Layer 2 of a small transformer language model trained on English Wikipedia (10 layers, counted from 0, width 96).
A neuron's activation on a vector x is SiLU(gate . x) times (in . x), where the dot is the dot product.

Input weights of the MLP neurons that the questions are about. A number n stands for (n - 500) times 0.00063.
n8 gate: 394,542,876,597,347,517,575,513,817,407,500,525,418,376,434,335,500,549,463,429,372,630,487,306,670,508,508,275,408,284,822,410,512,532,654,390,558,479,956,630,887,544,426,536,98,589,453,516,394,521,328,661,630,684,429,442,460,598,600,330,393,625,463,463,592,640,712,430,295,415,370,448,424,412,635,496,447,602,568,451,597,760,488,405,471,734,526,619,389,508,437,532,465,428,504,436
n54 gate: 359,666,631,693,533,462,676,348,419,390,572,585,553,483,320,419,449,410,331,397,641,537,548,527,421,277,514,280,595,497,352,433,550,424,422,571,359,555,451,520,500,445,241,342,367,308,486,630,447,507,561,585,431,367,338,503,607,457,575,416,593,222,497,298,426,560,534,389,427,622,598,374,425,731,429,517,513,514,369,357,476,553,560,604,594,461,439,413,467,422,359,598,454,513,185,405
n93 gate: 301,545,442,500,478,671,553,404,293,228,477,417,582,526,659,359,298,600,375,514,663,466,417,511,423,511,511,680,395,392,386,500,474,555,485,346,424,653,234,141,689,615,185,543,666,516,469,345,581,477,278,504,564,600,515,745,626,430,526,369,492,368,533,581,426,400,473,582,209,372,597,639,366,398,539,548,626,649,431,511,561,408,285,567,698,707,413,452,474,481,564,504,492,403,325,562
n122 gate: 555,529,477,252,433,418,558,880,531,291,725,492,573,442,680,298,481,393,424,482,623,590,410,362,314,550,652,476,496,620,464,423,333,549,543,520,525,626,589,516,377,444,557,485,309,517,659,780,565,621,709,662,429,553,341,512,321,549,395,651,512,500,711,549,474,350,567,512,359,372,367,724,616,488,468,458,496,630,271,595,843,496,630,412,361,605,717,466,443,805,437,301,541,463,543,612
n132 gate: 588,460,341,288,628,396,530,658,397,325,434,228,429,674,335,392,530,513,546,398,598,310,660,572,307,868,625,500,397,509,576,585,697,721,624,645,803,539,670,435,547,380,545,258,449,611,513,591,525,387,641,469,422,462,444,207,322,605,737,444,337,739,483,630,491,589,557,440,382,521,518,624,653,465,289,247,352,496,618,635,705,437,441,658,298,527,823,271,555,704,443,629,527,769,430,371
n146 gate: 382,433,617,463,444,568,485,510,292,761,264,771,340,529,91,402,409,509,642,445,529,757,471,629,549,395,272,269,447,394,213,550,443,491,399,784,407,662,570,490,467,602,323,569,405,314,609,388,22,676,148,450,510,604,307,519,602,746,660,365,594,428,424,623,452,591,800,447,306,476,189,525,751,277,253,718,457,309,628,315,554,684,586,380,587,801,556,424,438,335,303,337,607,491,427,290
n205 gate: 771,496,523,684,445,644,219,345,410,350,166,476,549,523,636,495,524,663,621,554,279,600,256,401,549,523,208,181,662,467,520,446,180,569,310,445,612,476,183,323,270,463,510,495,467,602,466,248,663,303,480,569,633,523,486,595,418,756,467,429,680,602,608,602,516,585,587,453,397,523,679,319,431,32,435,346,631,587,350,734,181,681,303,651,562,421,530,444,575,409,202,528,410,591,86,367
n253 gate: 616,606,362,496,491,440,619,346,587,514,304,463,471,450,437,390,250,630,451,535,495,426,242,459,640,653,739,691,463,650,524,663,380,478,144,360,285,323,400,716,685,610,260,364,545,579,589,403,473,518,867,486,441,500,674,812,465,410,454,555,612,349,595,692,827,532,430,505,810,527,633,693,337,380,223,513,347,203,845,446,356,620,744,545,614,671,655,608,581,606,444,222,327,434,278,571
n8 in: 629,269,317,445,411,199,351,688,715,710,446,531,491,496,573,445,509,453,504,371,500,249,407,509,634,332,557,562,193,722,632,545,329,436,719,463,491,585,532,319,500,492,643,450,621,439,437,378,470,367,639,692,331,677,491,368,433,646,509,435,612,692,353,543,384,660,527,430,629,534,844,554,593,570,798,539,353,593,295,694,553,620,565,613,504,655,764,655,336,902,658,267,219,235,469,517
n54 in: 560,401,638,328,519,616,460,714,437,496,641,568,405,492,551,367,543,368,512,568,355,767,524,410,456,601,456,581,726,441,620,597,434,685,453,417,538,548,459,404,605,698,384,689,321,424,370,569,322,392,450,525,513,294,377,492,489,763,488,504,306,627,555,628,452,207,843,492,652,643,547,565,451,643,525,535,792,612,444,652,452,627,461,359,528,722,621,325,356,305,534,500,429,93,508,527
n93 in: 328,683,425,433,603,652,390,470,607,515,283,375,473,318,399,327,306,432,593,629,536,559,267,591,492,554,522,541,518,485,665,400,640,650,610,195,567,522,527,293,616,514,411,507,554,725,470,564,378,400,357,377,488,569,625,599,376,460,721,555,526,355,435,661,783,645,485,529,377,407,275,572,680,290,488,370,388,575,511,612,425,618,359,391,423,401,461,475,507,311,319,621,384,285,537,461
n122 in: 592,310,483,343,624,695,595,928,603,352,531,233,549,589,758,178,581,529,307,467,445,340,453,394,360,888,478,570,479,555,554,560,274,521,427,468,505,465,460,401,508,661,509,578,542,564,614,628,471,621,536,666,449,361,234,526,574,383,431,709,557,276,716,496,665,538,696,445,382,191,546,540,846,582,415,324,589,691,360,656,583,663,711,538,419,496,396,551,382,677,423,454,351,422,470,537
n132 in: 206,500,469,620,297,481,459,537,284,514,519,334,548,450,681,204,390,559,487,683,595,721,398,473,416,315,417,425,578,714,304,573,384,304,683,350,598,477,782,560,269,579,601,478,401,564,806,535,388,426,447,428,893,734,715,840,637,428,679,368,294,427,214,339,636,622,500,386,284,330,406,670,632,454,697,630,297,412,659,527,654,549,351,536,719,500,553,342,690,398,530,420,886,434,435,487
n146 in: 535,423,629,619,424,818,298,415,466,475,285,490,418,242,704,282,363,630,688,509,310,723,327,446,460,437,639,540,525,627,428,264,327,452,269,241,747,525,551,589,524,509,546,707,515,933,419,339,722,301,204,731,885,253,431,505,339,596,599,598,435,694,422,317,652,568,650,207,722,466,384,424,755,297,269,621,393,275,740,544,450,538,393,505,216,648,375,534,602,406,154,424,609,538,644,281
n205 in: 631,413,416,357,566,584,307,650,489,442,354,644,472,448,522,558,715,552,600,410,451,534,424,493,527,638,492,415,455,628,539,493,552,544,500,420,735,581,630,428,425,740,560,373,567,723,255,362,641,550,368,342,581,347,387,728,274,830,621,496,535,504,406,663,433,519,442,432,433,445,443,582,362,489,492,307,578,404,477,511,184,504,601,448,485,634,704,541,582,428,130,489,699,304,312,500
n253 in: 369,545,703,403,550,634,508,447,279,410,782,528,412,639,674,562,716,587,657,489,560,367,536,460,603,516,662,619,106,528,781,719,500,445,572,644,560,500,655,880,595,380,420,523,366,246,422,566,484,601,436,450,526,378,516,375,280,335,472,384,566,431,317,535,429,369,647,588,488,566,453,434,442,363,433,421,425,496,304,476,373,308,492,627,376,513,432,413,702,629,534,539,796,253,719,558

Each question shows a token from some text and the vector x that enters the MLP there. A number n stands for (n - 500) times 0.0061.

"ied": 557,404,482,462,570,545,429,517,498,588,480,529,580,512,479,681,349,551,523,484,406,334,295,568,435,504,535,659,671,528,405,403,509,553,526,590,406,619,724,385,425,617,659,627,665,469,679,316,402,766,647,474,412,653,565,497,383,648,461,356,462,607,458,555,685,469,468,467,377,379,532,670,408,307,582,576,493,231,544,513,390,530,570,510,517,567,529,512,357,631,431,547,560,436,532,502
The two highest activations, in order: n54, n205

" her": 549,684,428,462,541,555,819,491,362,462,629,616,504,505,457,673,417,480,360,506,549,478,336,420,413,473,547,479,568,505,508,490,612,618,555,525,363,617,438,356,431,548,596,581,586,406,510,536,427,553,610,454,525,488,523,483,365,457,548,415,575,654,349,588,579,337,456,453,457,311,473,774,545,591,645,554,461,406,438,565,518,412,566,649,294,282,406,406,576,453,585,440,500,460,671,371
The two highest activations, in order: n146, n205

"81": 460,511,390,435,752,389,496,373,504,577,650,554,606,372,483,655,464,388,624,544,413,524,351,345,472,562,537,592,499,610,460,448,584,557,478,626,457,714,618,548,621,511,667,425,616,652,488,391,470,638,396,455,566,368,430,416,473,731,448,346,455,424,404,630,526,466,601,352,308,401,627,609,567,433,477,447,386,325,387,518,448,522,407,525,439,442,529,433,600,541,289,494,660,332,545,400
The neuron with the highest activation: n146

" p": 426,630,296,487,487,497,694,420,446,525,686,416,468,524,361,541,480,354,472,396,502,625,484,460,490,545,441,558,558,587,496,499,602,422,616,621,302,555,476,376,586,358,452,512,681,394,408,422,520,536,598,590,425,469,319,610,630,797,354,466,454,594,311,588,679,405,514,364,429,529,451,472,539,514,543,540,483,544,191,529,459,412,551,487,429,425,324,441,611,521,520,442,488,352,421,538
Which three neurons fire most, strongest first? n54, n132, n205

" decided": 432,466,365,439,612,486,467,334,474,684,512,519,491,374,469,727,486,605,372,432,568,351,489,451,433,527,489,480,473,617,451,157,474,499,580,549,363,619,420,644,473,663,509,618,599,279,422,555,477,565,428,479,593,613,387,452,452,685,397,344,519,618,432,485,569,419,583,505,475,400,466,628,524,365,590,586,535,426,537,524,380,442,468,654,358,272,501,448,281,536,560,533,422,365,638,434
Which neuron fires most, and how strongly? n132, at about 0.11

" the": 439,483,540,366,496,589,529,430,330,535,537,502,491,447,345,526,361,452,366,537,506,543,663,447,455,649,555,549,519,501,380,392,570,541,562,562,407,633,526,494,501,476,637,440,613,311,422,564,493,434,553,539,706,413,477,582,316,488,434,516,498,455,377,458,543,430,390,563,476,381,633,912,555,499,570,541,394,543,510,387,303,454,636,578,293,465,305,562,531,665,628,411,575,404,568,445
The neuron with the highest activation: n253

" British": 461,498,500,564,639,431,496,475,352,577,341,406,494,337,542,620,638,436,542,576,390,509,349,585,497,593,488,638,528,449,507,486,520,438,417,643,462,626,599,478,618,466,598,647,466,307,344,533,383,478,524,520,651,337,448,637,297,615,476,368,502,549,619,602,748,555,523,482,378,455,625,689,483,475,666,450,404,346,506,405,490,425,644,573,318,435,392,299,520,564,465,399,779,549,660,544
The neuron with the highest activation: n146

"ore": 356,424,502,429,484,576,515,474,426,509,523,387,592,490,530,431,532,622,661,418,361,287,366,342,457,473,377,506,547,644,441,572,517,431,495,331,469,669,432,492,536,567,409,377,562,397,415,381,438,459,755,518,543,386,504,524,339,527,497,289,327,559,442,615,673,439,505,549,548,541,360,715,549,548,697,349,457,548,548,646,500,511,541,624,388,388,553,521,379,761,454,589,486,450,515,346
The two highest activations, in order: n132, n253

" Federation": 523,483,504,505,492,603,564,598,455,507,486,332,392,431,529,597,606,531,563,530,369,469,496,491,437,523,365,376,520,468,270,469,462,558,464,531,361,744,542,465,615,447,583,540,517,412,290,424,476,497,595,574,642,370,387,564,260,374,492,319,540,668,588,477,566,339,442,527,457,451,779,742,467,576,710,488,490,276,485,497,502,477,449,524,594,401,662,373,312,576,399,405,764,408,484,524
The two highest activations, in order: n205, n132

" 17": 448,500,570,450,894,532,528,522,355,556,486,326,653,459,420,545,470,498,469,477,351,383,512,550,521,491,515,619,603,664,464,582,531,423,480,655,357,600,585,508,659,503,336,423,666,519,592,479,576,533,424,629,643,482,596,395,439,784,466,483,452,461,487,512,642,422,481,467,533,455,721,621,458,440,604,445,478,584,372,505,538,345,421,584,420,374,525,520,591,438,518,602,619,379,652,460
The neuron with the highest activation: n93

",": 526,548,540,355,539,685,576,319,532,563,518,572,422,451,449,511,470,332,760,643,424,541,436,473,364,452,568,534,497,496,508,359,419,468,446,522,411,583,574,463,462,478,389,417,624,340,498,395,492,475,450,525,673,517,606,425,397,593,438,493,505,567,590,448,588,595,409,326,502,331,641,753,301,470,663,311,358,500,502,466,300,561,616,629,337,547,466,502,431,464,517,403,645,479,549,449
Which neuron fires most, and how strongly? n205, at about 0.16

"82": 434,515,339,439,718,421,495,406,484,494,610,485,604,345,544,632,464,388,642,477,441,480,347,403,527,672,516,575,477,628,489,448,569,536,411,637,405,722,538,467,643,413,727,459,630,612,503,388,469,602,395,438,596,374,495,430,406,727,487,378,431,364,527,605,589,460,625,415,351,371,632,619,586,423,536,470,435,357,415,578,453,514,425,590,503,338,495,433,593,540,271,513,621,286,573,393
The two highest activations, in order: n205, n146

" all": 270,509,484,634,520,612,526,514,433,481,725,371,596,546,336,591,450,395,481,552,372,471,518,567,574,505,421,600,608,515,315,346,446,404,511,640,390,487,455,709,427,563,478,412,697,300,355,481,511,571,605,529,561,388,421,485,239,555,405,526,683,491,590,523,696,413,360,389,541,414,497,505,565,558,531,462,450,466,615,451,522,530,670,420,361,359,508,379,576,613,513,491,481,426,623,661
Which neuron fires most, and how strongly? n8, at about 0.16

" of": 590,537,435,486,477,602,490,456,466,503,461,387,433,449,405,543,405,418,565,702,509,399,510,357,499,447,527,542,586,490,309,360,386,549,524,640,373,628,637,484,575,680,568,438,621,404,461,480,456,743,631,601,589,417,589,419,399,637,326,421,509,415,412,561,529,638,366,458,394,370,467,795,561,469,592,328,456,431,559,371,522,519,630,682,317,540,370,445,489,491,558,484,464,496,417,460
The neuron with the highest activation: n122

" compl": 491,414,277,615,534,757,654,344,476,670,526,434,682,442,563,536,569,354,580,467,530,552,510,609,484,472,373,488,596,592,348,573,627,559,587,727,402,580,490,480,515,572,596,472,490,231,386,395,619,559,568,538,587,430,366,460,533,430,356,272,550,523,478,499,644,361,426,442,572,379,500,326,410,521,542,504,399,439,290,527,465,467,507,455,472,273,552,367,509,494,664,509,554,422,437,542
The two highest activations, in order: n146, n122

" film": 517,499,376,602,516,494,487,331,424,418,531,622,486,349,557,502,476,433,483,500,470,397,413,432,446,485,440,645,694,601,542,444,609,750,503,323,402,650,592,318,483,409,353,535,452,456,194,428,442,572,611,489,651,261,521,491,313,478,466,361,515,495,519,547,502,531,466,458,349,503,533,613,442,492,769,354,459,255,418,374,421,340,570,492,466,248,451,482,542,570,633,469,594,520,483,497
Which neuron fires most, and how strongly? n93, at about 0.14

"64": 495,419,430,410,747,397,481,427,409,551,609,398,604,433,457,586,377,379,625,475,411,612,436,416,467,657,493,472,478,610,506,438,556,475,401,533,463,645,584,409,658,484,623,445,621,637,522,358,446,617,454,504,600,421,505,469,505,627,501,409,428,364,518,746,610,477,584,365,379,373,618,640,587,416,607,399,297,296,447,461,543,541,466,531,486,419,581,329,653,628,332,453,643,338,599,371
The neuron with the highest activation: n132

" collected": 401,553,343,538,662,685,497,297,333,435,621,589,465,415,463,517,386,595,434,565,349,377,284,480,405,400,454,577,612,535,440,378,386,613,376,642,441,542,546,659,575,520,490,445,611,410,443,495,309,614,561,457,502,452,524,504,432,673,472,330,523,551,519,605,649,465,458,538,349,512,541,700,373,519,516,407,548,289,425,597,518,368,496,505,283,421,631,388,473,670,591,389,469,474,537,658
The neuron with the highest activation: n253

" settlement": 565,434,441,550,631,648,704,464,300,482,566,526,468,417,525,598,488,522,710,506,470,480,421,474,397,502,367,623,573,568,421,419,582,534,393,404,380,585,565,413,534,568,497,520,586,508,344,357,420,630,660,589,690,330,253,510,423,691,482,443,497,508,538,650,475,475,561,428,391,497,659,701,434,381,591,489,430,451,539,474,490,257,469,470,424,402,498,338,337,477,659,394,656,541,509,631
Which three neurons fire most, strongest first? n8, n205, n146

" as": 388,516,558,480,517,606,654,440,635,533,546,366,455,365,438,588,445,425,518,466,405,534,329,490,351,505,488,672,543,446,411,421,343,459,718,459,437,659,551,432,383,589,319,532,542,340,267,551,636,631,600,532,750,535,575,557,354,509,316,366,495,294,373,505,549,545,415,452,440,560,488,775,472,549,619,412,318,483,523,426,330,552,507,630,427,432,615,668,440,575,513,582,538,391,551,375
The neuron with the highest activation: n93

" in": 615,523,479,526,612,540,548,524,561,680,570,432,458,373,371,476,309,379,571,600,504,454,521,487,470,374,552,601,611,438,322,444,410,497,501,541,378,671,677,393,563,573,406,519,639,474,407,496,360,498,687,579,709,413,738,316,436,531,340,488,572,467,241,481,512,643,400,495,500,410,371,730,583,506,621,289,476,468,563,478,437,531,532,424,333,477,339,451,448,583,531,438,524,401,616,492
Which three neurons fire most, strongest first? n205, n146, n54

" Fac": 539,533,499,589,387,428,673,513,497,644,575,507,423,462,360,567,465,479,582,442,460,494,557,542,573,519,316,515,458,668,324,286,609,485,450,459,378,675,597,528,644,530,325,484,436,461,354,530,477,619,482,424,385,341,588,510,697,688,358,568,533,694,559,498,777,414,554,433,400,426,647,588,557,541,555,456,462,569,280,502,592,553,536,589,554,367,270,320,382,520,401,466,510,415,429,503
The two highest activations, in order: n54, n132

" among": 483,454,505,415,539,563,477,446,459,532,594,299,553,410,282,645,340,466,527,706,501,416,502,480,514,414,433,648,659,476,456,438,347,442,554,555,400,591,510,503,318,569,544,406,555,473,336,436,280,542,554,630,615,362,471,487,408,546,380,370,644,501,437,528,563,528,326,582,444,332,423,713,292,491,579,423,431,468,579,300,563,554,606,401,411,333,450,406,555,449,413,594,690,397,605,491
Which neuron fires most, and how strongly? n8, at about 0.17

" In": 571,533,511,568,633,606,544,435,528,744,525,307,266,473,374,438,465,493,607,529,408,445,496,560,636,211,559,607,521,420,359,474,518,532,524,541,406,660,601,557,405,614,523,473,655,399,320,395,503,512,537,602,608,498,727,322,545,523,231,457,426,457,250,390,573,440,525,498,557,331,521,743,455,537,607,487,508,328,489,575,500,538,556,512,409,488,376,390,400,617,586,446,410,506,628,566
The neuron with the highest activation: n205

" to": 448,460,449,434,420,564,473,523,513,520,524,478,474,407,374,522,511,524,598,644,437,453,508,559,522,443,525,595,642,527,479,438,372,521,656,674,314,689,473,404,495,482,398,533,509,326,506,404,380,595,649,568,588,365,672,473,435,575,509,491,547,466,233,615,574,581,340,357,478,409,558,954,651,470,493,394,385,431,533,531,486,543,500,608,412,534,346,476,524,552,557,498,552,471,612,486
The two highest activations, in order: n132, n253

" den": 517,322,346,506,500,636,553,447,540,595,722,347,605,398,331,575,430,407,668,595,435,384,456,529,535,462,397,409,481,500,405,477,438,459,515,667,380,666,343,564,569,481,319,445,526,411,322,516,392,562,522,570,358,590,470,588,662,469,499,275,605,581,376,567,471,549,417,370,571,328,518,410,427,563,571,574,402,423,416,479,348,314,529,509,386,387,320,274,511,442,420,578,637,328,446,605
The neuron with the highest activation: n122

" August": 586,442,630,346,655,591,427,358,535,728,470,458,593,329,320,514,526,401,669,416,323,365,404,439,485,305,674,487,426,522,374,560,475,548,625,430,445,690,607,413,546,578,563,480,494,453,426,602,627,517,479,579,629,424,303,448,553,578,484,433,344,477,348,512,556,440,433,292,469,350,664,611,450,450,636,422,430,290,368,533,472,562,525,417,427,426,418,518,466,573,409,399,350,433,632,640
The two highest activations, in order: n8, n132

" tax": 316,522,314,472,518,563,602,362,324,578,484,486,681,414,561,670,468,496,607,472,563,519,447,570,469,395,317,553,612,453,398,380,623,539,563,512,361,604,690,463,753,421,457,543,589,436,353,342,552,688,782,584,560,440,240,503,425,520,554,447,593,667,519,603,568,416,549,543,496,506,614,576,553,495,541,475,589,305,491,420,497,288,433,498,363,268,377,428,513,497,456,519,678,457,591,593
The neuron with the highest activation: n8

" Commission": 387,464,302,460,532,574,541,499,568,544,390,475,431,442,561,580,579,483,563,379,355,487,380,459,394,458,487,478,550,511,276,317,512,612,558,650,405,656,683,454,704,616,479,467,516,295,374,513,454,619,565,647,603,401,483,597,424,490,565,268,441,591,608,538,474,260,439,483,372,481,669,679,384,497,565,461,471,327,361,526,352,549,541,428,503,286,480,487,441,458,506,528,679,425,356,610
The neuron with the highest activation: n54

" coming": 450,363,587,433,609,606,496,412,552,713,688,479,706,555,644,638,506,569,402,532,503,496,350,533,415,482,609,516,693,523,457,418,589,493,376,538,442,551,494,357,506,698,371,512,560,361,387,440,414,486,699,613,497,520,334,601,440,704,446,421,432,501,514,567,547,489,513,503,224,523,426,484,357,418,589,560,386,302,423,470,338,429,573,609,318,250,546,518,450,593,621,545,454,431,714,475
The neuron with the highest activation: n132

" was": 542,430,348,484,644,623,422,489,491,520,558,521,254,322,387,582,585,422,484,557,575,497,252,526,293,488,551,584,647,539,572,354,367,424,535,576,377,642,540,442,539,493,410,491,494,349,286,435,417,486,461,473,504,466,440,539,325,521,461,351,623,424,345,400,625,536,526,528,488,463,490,763,478,456,748,498,554,649,540,375,372,516,436,694,253,367,568,596,527,510,558,564,410,466,679,504
The neuron with the highest activation: n132